Layer 11 of a small transformer language model trained on English Wikipedia (20 layers, counted from 0, width 128).
A neuron adds its activation times its output weights to the MLP's output. To switch it off is to set its activation to zero at one token and run the rest of the model.
A neuron's activation on a vector x is SiLU(gate . x) times (in . x), where the dot is the dot product.

Input weights of the MLP neurons that the questions are about. A number n stands for n times 0.0057.
n5 gate: 1 57 18 48 22 -5 -5 -10 -20 -4 12 4 -41 55 8 20 22 -11 50 14 39 -13 31 29 29 -79 1 -24 -14 -27 8 43 12 -36 -11 -8 29 13 20 57 9 -16 -23 14 80 -10 31 -4 35 -16 -14 -19 13 0 16 -11 -41 3 -25 18 39 8 18 -26 -5 28 29 40 -24 15 -20 26 3 1 20 -22 33 -17 -41 28 -7 47 16 24 -36 -2 -55 80 2 -17 9 -6 15 48 -15 -24 32 -6 21 29 -29 -15 29 9 -28 33 -18 -47 37 40 -3 10 37 26 4 -21 -22 42 4 47 -41 2 41 -19 -10 -66 -20 -20
n27 gate: -35 11 34 -30 25 -2 -26 35 -16 -25 15 -34 -40 5 26 -21 42 5 20 2 -8 -36 28 67 35 1 -26 35 -2 -13 37 -29 -9 -26 -8 -21 -7 -13 -20 5 0 -27 5 -6 14 5 -43 5 -2 -15 85 -2 -20 -31 38 36 -11 48 13 -60 12 -38 4 -50 -4 33 23 26 48 -15 37 -64 -10 -13 10 -9 -26 18 -31 14 23 19 25 -1 -24 -6 45 6 21 20 31 -3 5 -13 -16 1 -1 -1 21 -29 -28 11 -8 5 57 0 -40 20 -27 -7 -39 61 15 29 -16 15 -26 -25 -24 -32 22 14 -11 35 34 2 30 -6
n65 gate: -1 14 10 34 1 29 10 -7 -7 -16 -13 37 -11 6 -10 -19 10 6 -2 34 -21 1 18 -61 -20 15 24 -46 -14 -4 -37 36 -27 47 -34 -5 14 12 -30 -7 12 7 3 -55 -4 7 21 -4 -18 18 41 -13 1 20 45 32 8 -28 19 -20 2 -15 -19 12 -6 -15 -1 42 -22 -21 -10 15 -11 16 -58 -15 -19 -39 -2 38 -26 32 -28 -7 -1 -25 -51 -39 -21 -61 -15 -3 -39 24 -38 11 33 13 -1 -1 17 -18 29 -19 -13 49 19 -63 -10 20 10 -8 19 23 59 -1 -7 -12 -6 -39 -34 -16 -7 -43 -26 -5 3 2
n90 gate: -12 23 7 31 12 -26 -35 -31 1 -4 3 -12 -30 5 -14 7 3 10 14 35 -5 -16 28 34 55 -7 24 11 -3 20 21 25 1 12 -11 21 13 -6 -16 -15 25 4 -16 29 -20 -46 7 28 16 43 31 22 -10 42 -1 23 -16 13 -35 16 -52 20 18 -5 -18 29 -10 -23 -22 33 1 39 19 2 27 -18 38 0 -18 46 -23 29 -15 -33 15 -44 -11 -22 -44 -4 -26 -1 -25 -16 -3 -12 -11 -67 46 -4 -39 -2 20 19 12 30 -39 2 -52 10 1 49 -45 31 -4 20 15 1 12 31 -14 -18 -41 -39 -30 -13 -9 -7
n112 gate: 24 40 6 8 -21 -5 5 15 -55 -15 -7 1 -11 -4 -49 -13 -16 -25 -26 23 39 34 -15 -28 28 0 12 -11 6 -47 12 14 -5 15 -36 5 10 -31 40 -34 23 -16 -17 -61 44 -26 -10 6 18 29 -8 -50 25 18 -19 9 20 -12 27 25 -11 6 -53 -7 -3 59 15 41 -32 51 2 -16 -34 5 8 -12 6 -37 35 -4 -21 -6 -34 -15 21 -23 -1 -15 -26 -20 -28 8 0 37 11 11 -1 -30 1 10 13 -18 6 -60 -3 22 20 -68 6 -16 7 10 47 -29 27 -11 -28 0 -8 6 -20 15 -44 -5 2 13 -31 -12
n113 gate: 7 19 -1 24 19 -3 19 -46 -5 15 36 -45 18 -51 -49 21 21 3 5 -29 -54 30 -4 31 6 9 37 -12 -1 -15 30 25 -18 9 -57 15 -1 12 53 -10 41 -48 -40 -17 5 -2 -26 -33 -10 24 15 7 39 16 -4 -23 -11 33 -29 -1 13 34 -56 37 -16 26 0 -15 -25 -22 -19 -3 -1 -35 -28 -7 -4 -12 9 4 -34 -2 -2 -23 1 6 3 46 5 0 -11 11 24 44 -6 24 -26 5 70 -16 52 -1 5 -11 -23 4 -14 5 15 -6 -37 9 -39 36 12 -3 -11 -27 25 -14 -30 26 14 2 -1 -40 -22 -11
n128 gate: -16 -9 8 -4 9 33 -7 6 23 9 -14 -13 -24 25 -7 7 -9 44 8 46 -1 15 22 -13 5 -2 -33 -16 -1 -24 23 16 12 0 -21 17 64 -13 3 -36 -15 2 16 12 1 -38 -18 17 25 -24 -15 -29 15 -16 34 -38 -45 -21 -44 2 -26 -1 15 -13 -42 44 -44 -2 -62 -27 41 -17 -15 23 -14 -7 -11 -12 -5 36 -5 -23 12 17 8 -25 44 18 8 1 24 -41 -34 -44 32 7 -18 19 26 -32 5 21 -13 -12 -30 -48 -52 6 13 14 -15 -12 -53 18 -49 31 0 -53 9 23 -76 -31 -8 27 7 -5 10 -15
n140 gate: -22 1 25 58 36 7 -15 -6 3 52 33 -16 -22 28 -9 -5 -3 26 51 -23 34 10 1 2 -23 -1 20 16 17 -8 -28 27 -11 16 -57 15 -5 -12 -15 -11 19 7 6 -23 -21 -11 -1 36 -11 9 -30 -1 -39 -18 38 6 17 49 29 17 -1 -13 34 -54 19 -19 -31 -2 -9 3 -1 4 -24 -12 23 54 -3 -30 29 7 36 -6 16 16 -4 -18 14 0 -35 17 -21 11 45 -30 -25 -49 11 -1 53 43 -20 -7 -21 40 10 3 -3 39 -13 41 16 12 -21 22 -25 29 -4 4 9 3 19 -3 -1 2 -38 -26 15 7
n5 in: -3 -13 -40 6 54 -18 17 -1 9 16 1 -14 19 -6 38 -19 -10 -6 -12 14 -22 2 36 -75 -61 42 -61 4 54 10 -11 -12 9 -50 33 -3 -28 -22 -1 -20 -4 48 6 31 -12 15 -32 13 36 -4 13 -7 44 -14 15 -42 49 13 7 21 -13 17 -16 25 -40 -29 60 33 18 -42 28 -65 14 22 -9 -21 -37 1 -12 -4 6 -28 24 12 -46 8 17 23 -14 -38 37 -16 -31 -69 -7 -10 2 29 -4 -16 51 18 4 -50 38 -41 -53 39 -37 -26 6 15 -34 -11 -50 41 -4 -66 -6 -48 -41 3 -31 -16 75 0 32 -42
n27 in: 12 51 53 -29 24 26 -40 15 -17 -17 39 26 24 -11 8 23 -12 -15 42 -39 20 51 -6 -15 -8 -15 2 -35 18 16 -21 -18 4 10 -11 -17 -9 -28 -43 23 47 -24 -7 -10 37 -36 -58 5 17 29 8 10 -31 26 6 -17 13 -20 -2 45 -5 20 11 14 -13 0 -31 40 22 -8 31 30 -5 -60 4 3 -24 8 20 15 15 31 23 -13 28 39 35 21 14 10 24 25 -7 6 -2 16 -5 -14 26 40 13 -5 10 30 14 -36 5 1 -24 -45 -5 -33 -29 12 -82 -28 21 43 30 -5 3 26 -19 -32 15 5 12 -16
n65 in: 29 63 -4 28 25 -31 -24 -3 -5 20 -15 -15 2 -42 -8 -22 -15 2 4 43 -11 -16 -34 -1 8 2 25 7 5 10 2 -1 51 7 -31 -21 -52 -18 -19 -15 -48 9 -33 -10 -29 76 11 -49 3 -24 7 -28 19 6 27 35 -8 -9 39 41 32 -1 18 22 8 -53 14 81 -6 -7 -12 -6 -8 -7 -15 -7 5 -32 -23 33 -54 -10 -17 -2 -35 23 10 -50 24 3 -41 14 -35 -5 -25 37 -7 30 -49 9 17 -3 13 10 -39 15 0 -8 -8 -7 -15 5 20 -14 14 14 -3 -6 -28 1 -9 15 -11 -35 -37 1 -13 5
n90 in: -19 -9 1 -39 3 7 -7 -4 41 -1 -15 27 6 11 -3 -13 -38 -39 -8 6 42 32 -1 -17 -12 -6 -18 -9 -6 18 -14 -15 9 27 -20 4 -27 36 33 49 8 -21 -42 24 12 23 34 2 -23 15 1 -8 -33 60 13 14 -30 9 60 21 33 1 -20 12 21 1 33 6 -28 8 3 0 -2 -15 -43 35 16 34 -10 -4 21 35 44 18 1 -1 -7 -20 6 -23 -2 -13 25 24 4 26 -26 -15 -9 -9 -23 17 6 19 19 12 37 1 -49 24 17 11 -16 13 13 20 -21 29 27 37 24 -41 -8 -1 -46 47 -16 18
n112 in: -12 18 33 64 12 -94 9 14 -12 -57 28 20 17 -1 -5 -5 -18 -12 5 30 14 -3 58 38 -1 -26 -44 -21 34 -24 -13 1 -46 -31 -3 -56 -40 -2 -2 41 36 -8 11 26 -53 -14 -1 17 12 19 4 -12 36 -2 -22 23 6 21 -6 23 -29 -11 -17 -5 -33 16 48 -39 37 -2 -7 -17 -17 35 17 0 -17 -26 -26 -18 7 -10 11 -28 -31 -1 -3 7 -2 34 -5 -8 -49 -12 -1 30 -7 49 28 22 5 25 -10 -27 22 -12 38 20 -20 13 -32 0 -39 19 44 13 -7 -4 -13 5 -14 26 36 23 4 -45 7 -3
n113 in: -19 -9 4 40 -9 -33 6 11 -17 5 36 -34 -20 37 36 16 -5 14 -26 30 24 -7 -2 -4 -15 0 -37 47 9 13 27 10 5 -47 -41 -21 -11 33 -4 -46 47 29 -15 -2 -2 -20 28 21 8 -28 -41 18 14 -3 10 -15 -20 -47 -15 34 -15 20 -23 -13 -32 13 -32 1 -21 -15 30 -66 25 21 -28 -29 -14 -16 8 -28 39 -11 -1 10 -2 -34 -4 5 48 -1 -51 20 4 -45 3 32 -2 0 10 -5 28 -39 2 -23 -5 -35 -33 -25 -6 3 46 -13 -4 -25 52 8 31 36 -14 32 34 6 48 -27 -23 -31 32 -14
n128 in: -19 22 -32 7 29 -13 -3 -52 36 6 -10 -9 82 11 20 -47 10 9 35 22 9 -12 23 28 4 27 21 -9 2 -6 -22 22 18 -1 -38 -14 66 22 26 8 5 -8 50 -11 -25 -4 2 -5 -9 10 -18 31 2 29 -54 -20 16 -29 53 14 3 -35 -25 61 18 -46 -28 15 91 43 26 3 -12 -57 5 0 24 -13 7 -25 -18 -12 20 -27 20 -13 -28 -39 33 56 0 -7 29 13 12 21 -6 -4 -3 21 18 63 -35 -21 -33 -14 -13 -18 7 54 -15 -13 20 20 -33 8 44 4 -28 20 47 -66 -6 -3 -45 13 -6 -9
n140 in: -26 -50 22 -37 16 41 -34 -26 25 23 2 8 -3 -6 9 13 22 -1 8 -16 24 -8 -16 20 -41 -10 33 16 41 -16 -14 -3 -6 -23 -72 -33 -49 -13 -42 -27 49 15 10 6 -20 16 39 50 -10 -46 -22 -4 -35 -35 16 -15 3 -5 66 -46 -5 -24 19 5 22 -62 -8 30 24 2 4 44 23 16 15 27 -18 -9 77 36 -18 -36 -23 -23 -16 3 -3 -54 -25 -19 -3 28 11 -23 25 -8 11 30 10 10 -20 -11 45 6 -8 61 -6 13 -12 25 32 52 -29 -18 -17 -31 -17 2 -15 -7 17 15 12 16 -28 -44 20 18

Output weights of the MLP neurons that the questions are about. A number n stands for n times 0.0038.
n5: 31 13 29 5 -15 -16 -10 14 39 -27 20 48 -58 -7 -17 15 -45 92 69 9 -25 -14 43 49 33 -30 -22 -45 -18 -67 -43 -11 36 31 -77 7 -9 -1 35 57 -8 -29 -2 -30 8 43 -6 -42 37 -57 -64 -6 59 10 16 -18 -16 17 10 -13 -55 5 23 -36 1 -12 -63 -29 -41 32 -24 -6 62 30 -27 12 5 -10 11 -15 -18 -19 18 -10 -22 29 -46 6 -31 29 4 20 -7 29 3 34 8 22 10 -54 3 -18 -27 -4 -21 5 -20 -31 93 45 -15 28 -3 32 6 31 -11 27 -40 36 -43 26 -34 7 68 24 -62 -21
n27: -62 -35 -27 42 -38 -34 16 -34 -28 7 35 5 35 17 -24 12 26 7 17 14 28 17 -51 23 34 -62 -1 -13 42 7 8 -71 28 -50 -20 17 32 -25 -7 48 20 1 48 12 57 -18 26 4 13 -16 43 34 30 13 -12 7 -11 -30 -20 17 33 -15 50 -34 -3 -5 -1 -22 18 8 -25 -1 -2 -24 0 43 -44 19 -16 9 -40 -6 -57 18 -7 -6 -7 10 33 4 -54 8 -8 -28 47 -1 -1 -48 -23 -46 -4 -33 15 -36 41 6 11 41 -71 -3 10 -20 35 -41 14 46 -10 -32 -58 11 8 17 12 -27 48 -19 -12 44
n65: -16 -63 -23 15 -11 23 27 21 -31 8 3 22 -15 62 57 29 28 34 8 8 5 15 19 33 -20 13 -3 39 29 -39 -28 -18 -5 -54 -4 -52 -35 4 38 20 26 12 39 -7 64 14 -4 30 25 55 41 54 -45 -26 -35 -29 37 -45 -44 -1 -1 40 -9 -65 10 12 -26 -52 7 7 45 17 24 17 7 -18 -2 -13 19 -39 16 -26 15 22 45 34 -20 24 22 15 -10 -34 10 15 50 -2 -41 -59 25 22 -12 -15 -16 -14 -23 -57 28 10 -36 -33 5 -5 -4 -17 -10 -5 26 -20 -13 -20 -24 -1 -40 22 2 36 22 -1
n90: -8 34 36 -24 11 -18 -21 -32 -18 33 8 -59 -14 -31 -37 -52 -34 30 29 10 -20 0 -3 8 14 -27 8 -33 -3 2 27 22 -35 -12 43 87 -7 1 -37 24 -17 6 -19 60 -39 -18 -13 41 -11 18 -24 -7 51 20 -68 9 -21 49 -32 -38 -20 5 15 2 -10 1 23 2 -20 -16 20 22 15 28 2 -30 32 1 0 0 6 15 -95 -22 5 -2 18 -30 -40 -25 -38 1 -6 -22 -6 -8 -12 -26 -20 24 -24 -54 -8 6 6 11 -17 -4 11 -11 -14 49 -2 4 -11 -17 0 -23 -4 24 -41 -7 -24 -29 -44 -62 41 0
n112: 16 7 -7 3 4 19 -28 27 -25 -21 -7 33 -20 12 2 -38 2 -25 -30 -61 18 -15 -42 4 5 22 -17 -53 -12 -36 81 4 -39 10 31 30 -14 -51 -24 -47 -23 -17 -40 -40 40 21 12 -44 -49 -14 31 -3 -13 0 -13 16 25 -15 9 5 29 -52 45 -20 18 0 -16 7 33 10 -32 32 -15 27 -14 34 -33 -6 -36 -15 -36 14 1 -49 8 33 10 -51 60 -40 11 32 32 -7 16 -26 15 -36 -19 28 -62 -7 -35 -7 -3 29 -3 22 12 -17 -37 13 70 35 2 -4 34 37 1 36 41 24 -47 -2 -19 7 -15 15
n113: -11 -22 6 -34 55 5 -8 -15 -4 -18 2 -21 37 -89 50 5 46 -58 -32 -34 -40 -40 -15 46 -38 -30 44 19 -17 14 -13 -22 -7 1 41 27 -5 -16 -25 -11 -4 -9 9 -39 32 -18 -23 6 -32 -30 16 27 -29 34 -21 -33 39 36 -45 -8 -42 6 -30 -7 21 9 35 -7 -16 19 -13 10 9 -14 -17 -6 -10 -84 32 55 -4 11 -16 -39 3 22 6 -1 -7 -17 4 0 14 51 -48 48 -28 46 -18 -35 25 -64 18 -22 18 22 -32 -16 30 -47 -6 -32 25 6 36 -21 -52 -16 68 -1 -22 32 -21 19 19 -10 18 -8
n128: -18 -19 -3 -17 79 -1 -34 3 14 -16 -22 -10 -33 27 15 -13 -4 14 -55 -31 6 -19 28 -6 49 31 41 -8 -3 -6 40 -27 -60 -9 -37 -17 38 13 -16 -21 -61 29 -48 -60 17 43 -37 44 6 22 36 6 6 12 -3 -46 14 -37 -28 33 67 31 4 -30 -25 -1 16 42 22 -4 6 -37 1 41 -31 -18 0 -1 -34 -10 -19 7 46 14 -31 2 -46 -13 77 -8 36 -23 -10 19 4 6 -34 9 9 15 -11 -9 -34 47 -3 -19 55 28 -7 -66 -45 0 22 -6 49 6 43 -4 -23 71 33 -46 77 -12 -73 -55 -20 6
n140: -27 2 51 -25 27 20 25 15 27 -12 27 -11 40 20 -34 16 -17 22 24 -45 34 -1 -33 -53 -9 28 -12 -4 -27 -9 0 -48 35 -33 -32 -39 10 -41 -4 -15 1 39 21 -78 -31 34 51 -38 54 20 32 2 -1 51 8 2 54 -47 19 27 26 -48 -5 -4 2 -21 8 -2 26 -9 8 35 -3 12 12 -1 26 14 62 17 30 -7 -36 -29 -52 81 13 24 -16 -40 -37 -16 5 -39 -31 33 17 0 -4 -18 -62 1 20 1 -13 0 32 33 -16 18 17 -41 -14 55 -39 7 -14 -56 -28 -17 -16 38 -64 14 -14 10 -14 7

Each question names a token from some text and the token that comes next. It shows the vector x that enters the MLP there. A number n stands for n times 0.038.

Then comes g, the gradient of the next token's log-probability with respect to the MLP's output, scaled to length 1. A neuron's effect is roughly proportional to its activation times (output weights . g). A number n stands for n times 0.0038.

"ound", then " |"
x: -16 -16 26 -37 3 18 -22 -31 -26 -4 -1 46 53 -50 11 -14 -9 18 -28 -23 0 -45 22 -1 18 -32 -60 39 -11 28 6 -23 -4 1 -40 -12 10 -29 16 9 5 1 -10 -19 8 4 -32 -41 -21 43 -41 9 12 9 -27 -14 4 -20 20 -4 -10 -11 53 -8 5 -8 33 -25 -3 2 6 22 15 23 -10 -25 13 22 -19 -11 27 -22 -27 32 -12 -34 -6 -32 -24 -5 -7 20 -38 -2 13 54 -22 -31 35 5 8 -4 22 16 18 63 15 7 33 4 20 -4 -18 5 -1 12 -12 -20 -28 19 22 20 -6 -24 -34 48 4 -17
g: -6 14 21 -32 50 -40 -3 -6 26 -22 35 21 3 -23 9 8 31 -1 25 -7 -18 21 -40 4 10 -2 -5 -17 6 0 -5 -26 -17 -14 13 28 -7 -2 -20 44 -17 5 10 -3 1 -20 -11 -4 9 -54 -13 12 31 -6 26 -1 53 -6 -16 -63 28 -9 -3 2 0 4 11 26 7 20 26 -16 12 -18 -6 15 -38 -4 24 -12 -12 -28 9 26 11 15 -36 -43 -45 -33 18 13 -21 7 1 30 -19 14 28 -12 -44 -35 14 4 14 0 -32 -29 -24 -15 22 45 -42 -20 -19 -15 -13 15 13 -36 -5 33 -12 -4 -8 -21 -11 -72
Switching off which neuron hurts the next token most? n90

"4", then "5"
x: -49 -30 28 -23 34 12 -16 28 13 11 28 -2 36 8 8 25 17 22 34 -18 1 -19 -13 -43 -16 -5 -32 22 24 -15 -29 -19 -4 18 -52 -20 -7 -38 0 3 -1 15 -7 -29 15 -5 42 5 -4 10 -18 10 12 49 6 -7 33 23 11 -26 -15 -15 35 -25 4 -35 -7 -42 45 -9 -49 -11 18 24 0 -17 -12 22 -11 -18 37 -44 -18 -18 -46 6 -4 2 -23 -4 -12 43 -2 -24 39 18 12 -26 -24 17 -17 -11 35 11 -2 -3 9 20 15 -43 47 -11 -7 27 -18 9 0 -4 -26 -15 2 41 -1 -32 -29 -45 4 -17
g: -29 -32 -23 0 -9 -16 -20 2 18 -16 -6 34 14 -10 37 18 -26 -11 7 -9 -27 -18 4 -18 -54 -18 15 -33 10 25 32 -8 20 -2 -4 -31 -9 -33 -15 1 20 -41 -19 -25 16 18 -1 11 23 -12 -19 -42 -36 0 29 36 -11 -1 -43 -35 16 26 -5 3 31 12 33 28 -22 40 30 10 -3 2 -35 3 21 13 -34 1 -5 1 12 -36 12 0 21 45 -4 -22 14 -44 16 5 -15 -22 28 -22 -25 30 -5 -24 18 48 13 -24 53 41 3 16 45 26 18 18 -43 23 -17 -15 8 17 -27 -18 18 5 -5 14 -13 -4
Switching off which neuron hurts the next token most? n140

"ff", then "ee"
x: -45 -15 25 -69 44 35 23 33 -11 19 -7 -4 27 -26 10 -45 19 56 -32 -27 -14 18 8 33 -11 -11 39 27 -20 14 8 -27 -1 8 -22 -13 5 -15 4 6 3 -26 -10 -16 34 40 -22 -1 0 17 -25 -6 -2 0 -38 33 -35 -11 -22 52 13 0 -5 10 -15 -25 68 -11 29 -9 -8 -26 31 33 26 10 -16 44 14 1 19 3 -15 -23 -27 -4 -19 26 9 56 6 39 15 14 -28 16 -4 -28 -23 -22 17 29 -8 -32 -4 10 20 16 27 -38 -37 -17 0 -11 -16 -23 -23 -20 11 11 -16 -2 -23 -48 6 -7 18 -12
g: -6 -49 -30 -25 -21 -29 -2 15 0 -13 1 7 -4 -12 24 26 -53 -20 12 -16 22 -13 17 9 12 31 9 22 -19 22 -7 3 12 35 -9 18 11 23 -11 8 19 -24 18 -13 -23 -9 -3 23 4 -12 8 49 2 -5 -45 -16 5 17 45 23 8 -8 23 -10 31 -12 41 1 22 -30 38 -8 -8 8 63 -43 7 19 19 -3 -8 -19 13 -25 17 25 -25 -5 -4 -6 26 -16 -36 -4 -19 -32 -22 23 -18 54 -38 8 -42 33 -18 -31 -24 14 -31 15 4 -17 -9 -8 -21 21 -32 -14 -4 -47 -21 -13 48 2 -24 6 7 -47
Which neuron, switched off, raises the next token's probability most? n27

" and", then " the"
x: -5 -2 -1 -34 38 22 -2 7 -15 -51 22 8 10 -10 18 13 -7 33 39 -8 48 4 17 -13 25 -28 -19 -1 13 26 15 3 6 -18 -80 -28 18 -23 10 34 27 14 7 -23 25 12 -14 -9 32 1 -6 -19 42 32 20 10 14 -31 -28 -12 26 13 -2 1 14 1 -6 -5 -13 -1 13 4 11 52 3 14 -15 16 -12 -6 20 21 -26 17 19 0 -3 21 29 -14 -13 -16 8 -13 5 49 7 5 -3 10 5 -7 32 4 -6 21 8 52 16 2 -8 0 -40 5 4 -25 -42 14 -39 7 -36 33 -21 -18 -14 7 -15 -36
g: 15 51 -12 10 -14 29 33 -23 -5 8 -14 -12 7 -19 -12 -8 7 14 38 -22 3 0 -10 -11 10 -63 31 -31 -5 -9 -32 -1 -41 24 -5 0 13 -16 -61 18 17 21 -4 -43 24 16 -15 3 31 4 -10 1 35 -14 -18 12 -59 -8 28 2 -14 -13 -23 -14 -15 -6 17 -20 28 25 -27 11 49 16 -3 17 11 15 1 12 6 22 7 -33 8 -3 -18 -48 29 20 -19 -37 9 31 26 -6 39 -26 21 14 -20 3 -23 -16 4 22 -23 -9 15 -29 -10 -22 -3 49 -46 -12 -17 13 8 18 33 43 5 -23 -21 40 -9 -24
Switching off which neuron hurts the next token most? n112

"–", then "be"
x: -19 11 27 3 17 14 -13 17 15 9 -1 -19 3 -8 5 13 10 27 -13 -12 32 2 -27 -37 14 -12 -15 31 46 -1 13 -54 8 18 -15 -18 42 3 4 22 11 8 1 -37 -26 -5 1 24 -41 2 -20 -31 -35 26 -6 -16 -18 -14 -3 30 -9 -6 15 54 16 17 -4 3 9 12 -40 32 -12 -10 -21 -50 -26 44 14 -19 -17 -17 -28 27 -30 13 -61 -40 10 16 -38 -6 -4 -24 33 21 8 -1 -12 34 14 32 48 9 -26 5 25 50 19 -26 -2 9 -46 66 -6 23 4 21 -13 34 -35 13 9 -9 -63 10 9 -11
g: 41 -7 -11 -8 2 -28 -29 31 -21 -1 5 21 -1 22 -8 -23 17 1 -2 -12 -6 -46 2 10 15 13 21 34 6 22 4 33 -31 -28 -74 -8 -30 37 0 -35 -35 -18 -7 -27 5 8 -24 18 8 -2 -43 35 10 -14 13 -26 2 15 -42 -5 37 -8 29 -39 20 12 4 0 -20 -21 -5 1 -24 -3 -3 0 21 -4 3 -13 4 5 -3 -22 42 0 12 14 4 -15 40 19 21 -59 12 -1 -7 17 0 -67 14 -30 13 24 -11 26 -26 -27 -8 -18 -22 -15 19 -26 2 16 6 59 0 -18 -27 -19 18 1 51 1 -20 34
Which two neurons, each switched off alone, lower its probability most, in order? n128, n5

",", then " rele"
x: -5 11 -4 -19 12 20 -27 14 17 -6 8 25 3 -18 0 18 4 16 25 -9 49 -6 6 -25 34 -7 -14 4 12 10 12 -14 13 -3 -50 -36 21 -25 -10 27 32 42 8 -51 19 26 -22 30 23 21 -40 -11 9 57 -14 2 22 -19 -21 13 -3 -7 11 21 -5 -21 -2 -23 15 19 -21 24 18 48 -6 11 -49 47 -47 -18 25 -15 -6 14 1 -17 -14 1 23 -11 -2 32 -24 -9 9 40 8 8 5 10 16 -1 36 -9 -14 1 14 32 15 27 -6 33 -28 -9 -7 -25 -49 -1 -37 21 -42 38 -10 -21 6 11 2 -48
g: -7 0 -1 21 19 60 3 21 -40 -41 -30 -10 -11 -13 -8 -9 -7 -29 14 47 -32 5 25 -45 10 11 -8 -16 7 20 20 0 -14 36 13 -6 -6 20 20 -33 -41 -67 -5 11 -35 7 -23 34 -40 -32 3 34 38 26 18 -53 -31 -21 -9 -1 -16 -9 -8 15 -7 3 -6 -10 -42 -4 24 3 -3 -4 9 -16 33 -1 23 -32 1 3 -14 3 30 1 -19 27 18 3 3 -5 -9 14 30 34 -37 23 49 -10 36 6 -24 -19 -4 -45 -23 -30 -12 10 21 -23 -22 -16 9 8 10 7 4 -7 9 10 -30 15 19 24 30 -31
Which neuron, switched off, raises the next token's probability most? n112

"ub", then "s"
x: -35 8 28 -34 57 -7 -21 -25 25 -11 5 40 36 8 -12 -15 10 -34 -42 -64 -7 -6 18 5 8 -44 -37 17 -34 24 23 -16 7 -6 -45 -26 -31 19 47 -15 0 24 -16 -37 1 22 23 -21 -34 49 -33 -1 12 2 -25 6 8 5 -4 19 -23 14 -4 31 28 28 -1 5 5 1 33 10 8 7 48 29 21 2 -31 -19 -6 26 -19 21 -44 -24 42 -11 -6 -11 10 -16 3 1 23 34 -35 -13 10 16 -14 44 22 -17 4 4 -19 -2 41 -10 -15 20 -11 -3 -32 -20 -5 -26 -11 7 -39 13 -19 -29 -5 11 0 -31
g: -18 3 26 -5 -22 -18 23 -16 25 -22 -9 -4 11 35 -34 -40 -2 24 5 -16 3 -23 6 0 -39 13 -7 31 0 1 -23 -17 -12 10 7 -21 10 28 38 -72 14 -15 -8 -22 41 24 -18 -2 1 27 -3 -1 11 -9 -4 50 1 -31 26 -21 5 -24 12 28 -3 -30 18 18 -27 0 -29 -11 19 -21 -9 -42 2 20 31 32 -2 18 2 1 -42 -3 11 3 -8 76 -5 -10 -11 -42 39 1 51 2 38 -2 -5 -8 -42 -2 -19 34 -31 -18 19 0 -12 -12 -21 -34 12 -6 2 35 25 37 -32 -25 -1 2 -3 19 -32 -16
Which neuron, switched off, raises the next token's probability most? n90

" Tr", then "aining"
x: -49 -59 -14 -33 23 -17 3 -2 16 -6 32 -8 9 5 21 37 -23 42 -40 -39 25 -10 -13 1 13 -13 -29 -5 5 -5 42 -52 -42 7 -18 23 -18 -16 12 -32 -35 19 -19 -20 22 7 5 -3 21 36 -44 -33 47 18 -14 14 -13 21 6 25 11 -55 -3 -2 14 -4 6 15 6 -19 -33 21 14 15 35 3 17 30 -17 36 21 -13 -23 40 14 -20 31 8 2 -26 -8 10 14 -17 14 11 -56 -12 -61 2 13 26 37 -3 -7 6 62 31 3 -3 17 13 -8 15 -3 -34 -16 -8 17 -17 -3 54 -16 -10 -33 -7 3 -8
g: 14 -12 8 3 -30 -3 -28 -2 -8 13 3 37 5 9 -42 -29 4 38 2 6 9 -2 -30 28 1 -61 -20 -27 10 20 18 6 45 -11 -15 -7 -18 -39 34 6 -37 -43 -11 16 -40 -18 28 69 -11 5 16 3 12 12 -1 8 16 2 41 -27 29 35 -40 11 -28 -21 -7 9 -18 -33 0 -31 -31 5 23 -23 4 -19 4 -26 -11 -50 -8 -5 -28 -5 1 15 -27 31 0 17 -19 -32 1 -44 13 29 -13 37 7 -33 27 3 30 -6 6 -1 12 -1 -6 -22 -40 -3 -23 -28 17 31 -25 -6 25 18 -17 -19 -23 33 -8 13
Which neuron, switched off, raises the next token's probability most? n128

".", then " They"
x: 3 15 23 0 17 14 -10 14 21 -16 44 2 17 36 26 0 -26 37 32 -52 42 -19 -11 29 5 1 -5 1 17 -4 -11 19 12 -8 -57 -40 10 0 -36 1 14 21 14 -16 13 15 -27 14 22 7 -51 -25 11 50 11 4 28 -31 -36 -3 25 -10 -18 6 3 -14 12 0 21 12 8 9 29 25 6 22 -10 18 -2 -7 28 -20 -25 32 -22 3 -45 31 -9 -7 -20 4 -12 15 -25 56 19 3 -5 -13 -21 -2 14 -16 20 10 30 66 -5 13 15 26 -31 16 10 -11 -29 15 -43 0 -50 -2 -1 -31 14 -7 -10 -13
g: 14 16 -12 4 -15 28 -13 -44 23 11 6 -5 -17 29 -5 -45 -33 18 2 10 -37 -8 2 8 2 1 6 15 3 -28 48 -38 -3 8 11 18 28 9 17 1 21 -10 12 16 0 28 -5 -12 22 32 -6 17 -19 13 26 12 -18 -14 30 -36 11 15 21 -17 -6 10 8 -23 -13 -19 -2 16 29 35 -39 15 -20 -7 -9 -11 30 35 32 29 -34 -22 -26 11 -19 -38 10 -7 14 19 -9 12 21 -25 -62 33 32 -42 -52 -63 -16 7 13 -24 3 7 -3 -59 15 11 -21 -12 4 8 -3 -42 29 8 29 -36 48 -10 5 -6
Switching off which neuron hurts the next token most? n5

" and", then " ro"
x: -3 -16 -14 -22 43 34 5 17 -38 -60 15 -2 -7 -17 31 20 -16 29 17 -18 35 -4 19 -17 32 -35 -14 5 8 39 27 5 12 -7 -63 -27 12 -16 28 5 17 14 -3 -28 17 4 5 -15 19 8 -16 -22 39 33 30 18 16 -31 -18 -3 20 6 23 19 13 24 -15 -14 -5 21 5 19 0 48 -3 3 -19 20 -8 9 28 11 -23 20 25 -14 -10 24 28 -19 -2 -27 16 -18 15 49 16 -13 -11 28 -1 -1 41 4 -10 -3 -11 48 30 20 -13 -18 -20 -7 5 -27 -42 -3 -36 26 -22 36 -34 -17 -31 4 -2 -34
g: -1 -14 -35 -19 -28 42 12 15 17 -1 -5 -3 14 0 -20 -31 30 10 -1 -25 -39 11 31 -15 -5 -4 -5 -8 33 21 -6 -52 20 24 22 -27 8 -13 -12 -19 -33 34 -10 -5 7 -39 -31 -6 -31 -9 -1 -34 -27 -23 28 42 3 1 -33 -49 -31 14 -9 -6 3 -17 2 35 22 18 -12 -34 -15 -21 -39 -15 10 16 9 26 20 -34 19 -22 27 -42 2 5 7 -8 -2 -41 -27 -7 -20 -10 14 -76 -25 7 -17 0 7 14 -4 -38 -8 -3 11 24 1 -16 25 -19 -11 7 31 12 26 -1 -3 2 -6 15 -60 -1 -28 51
Switching off which neuron hurts the next token most? n5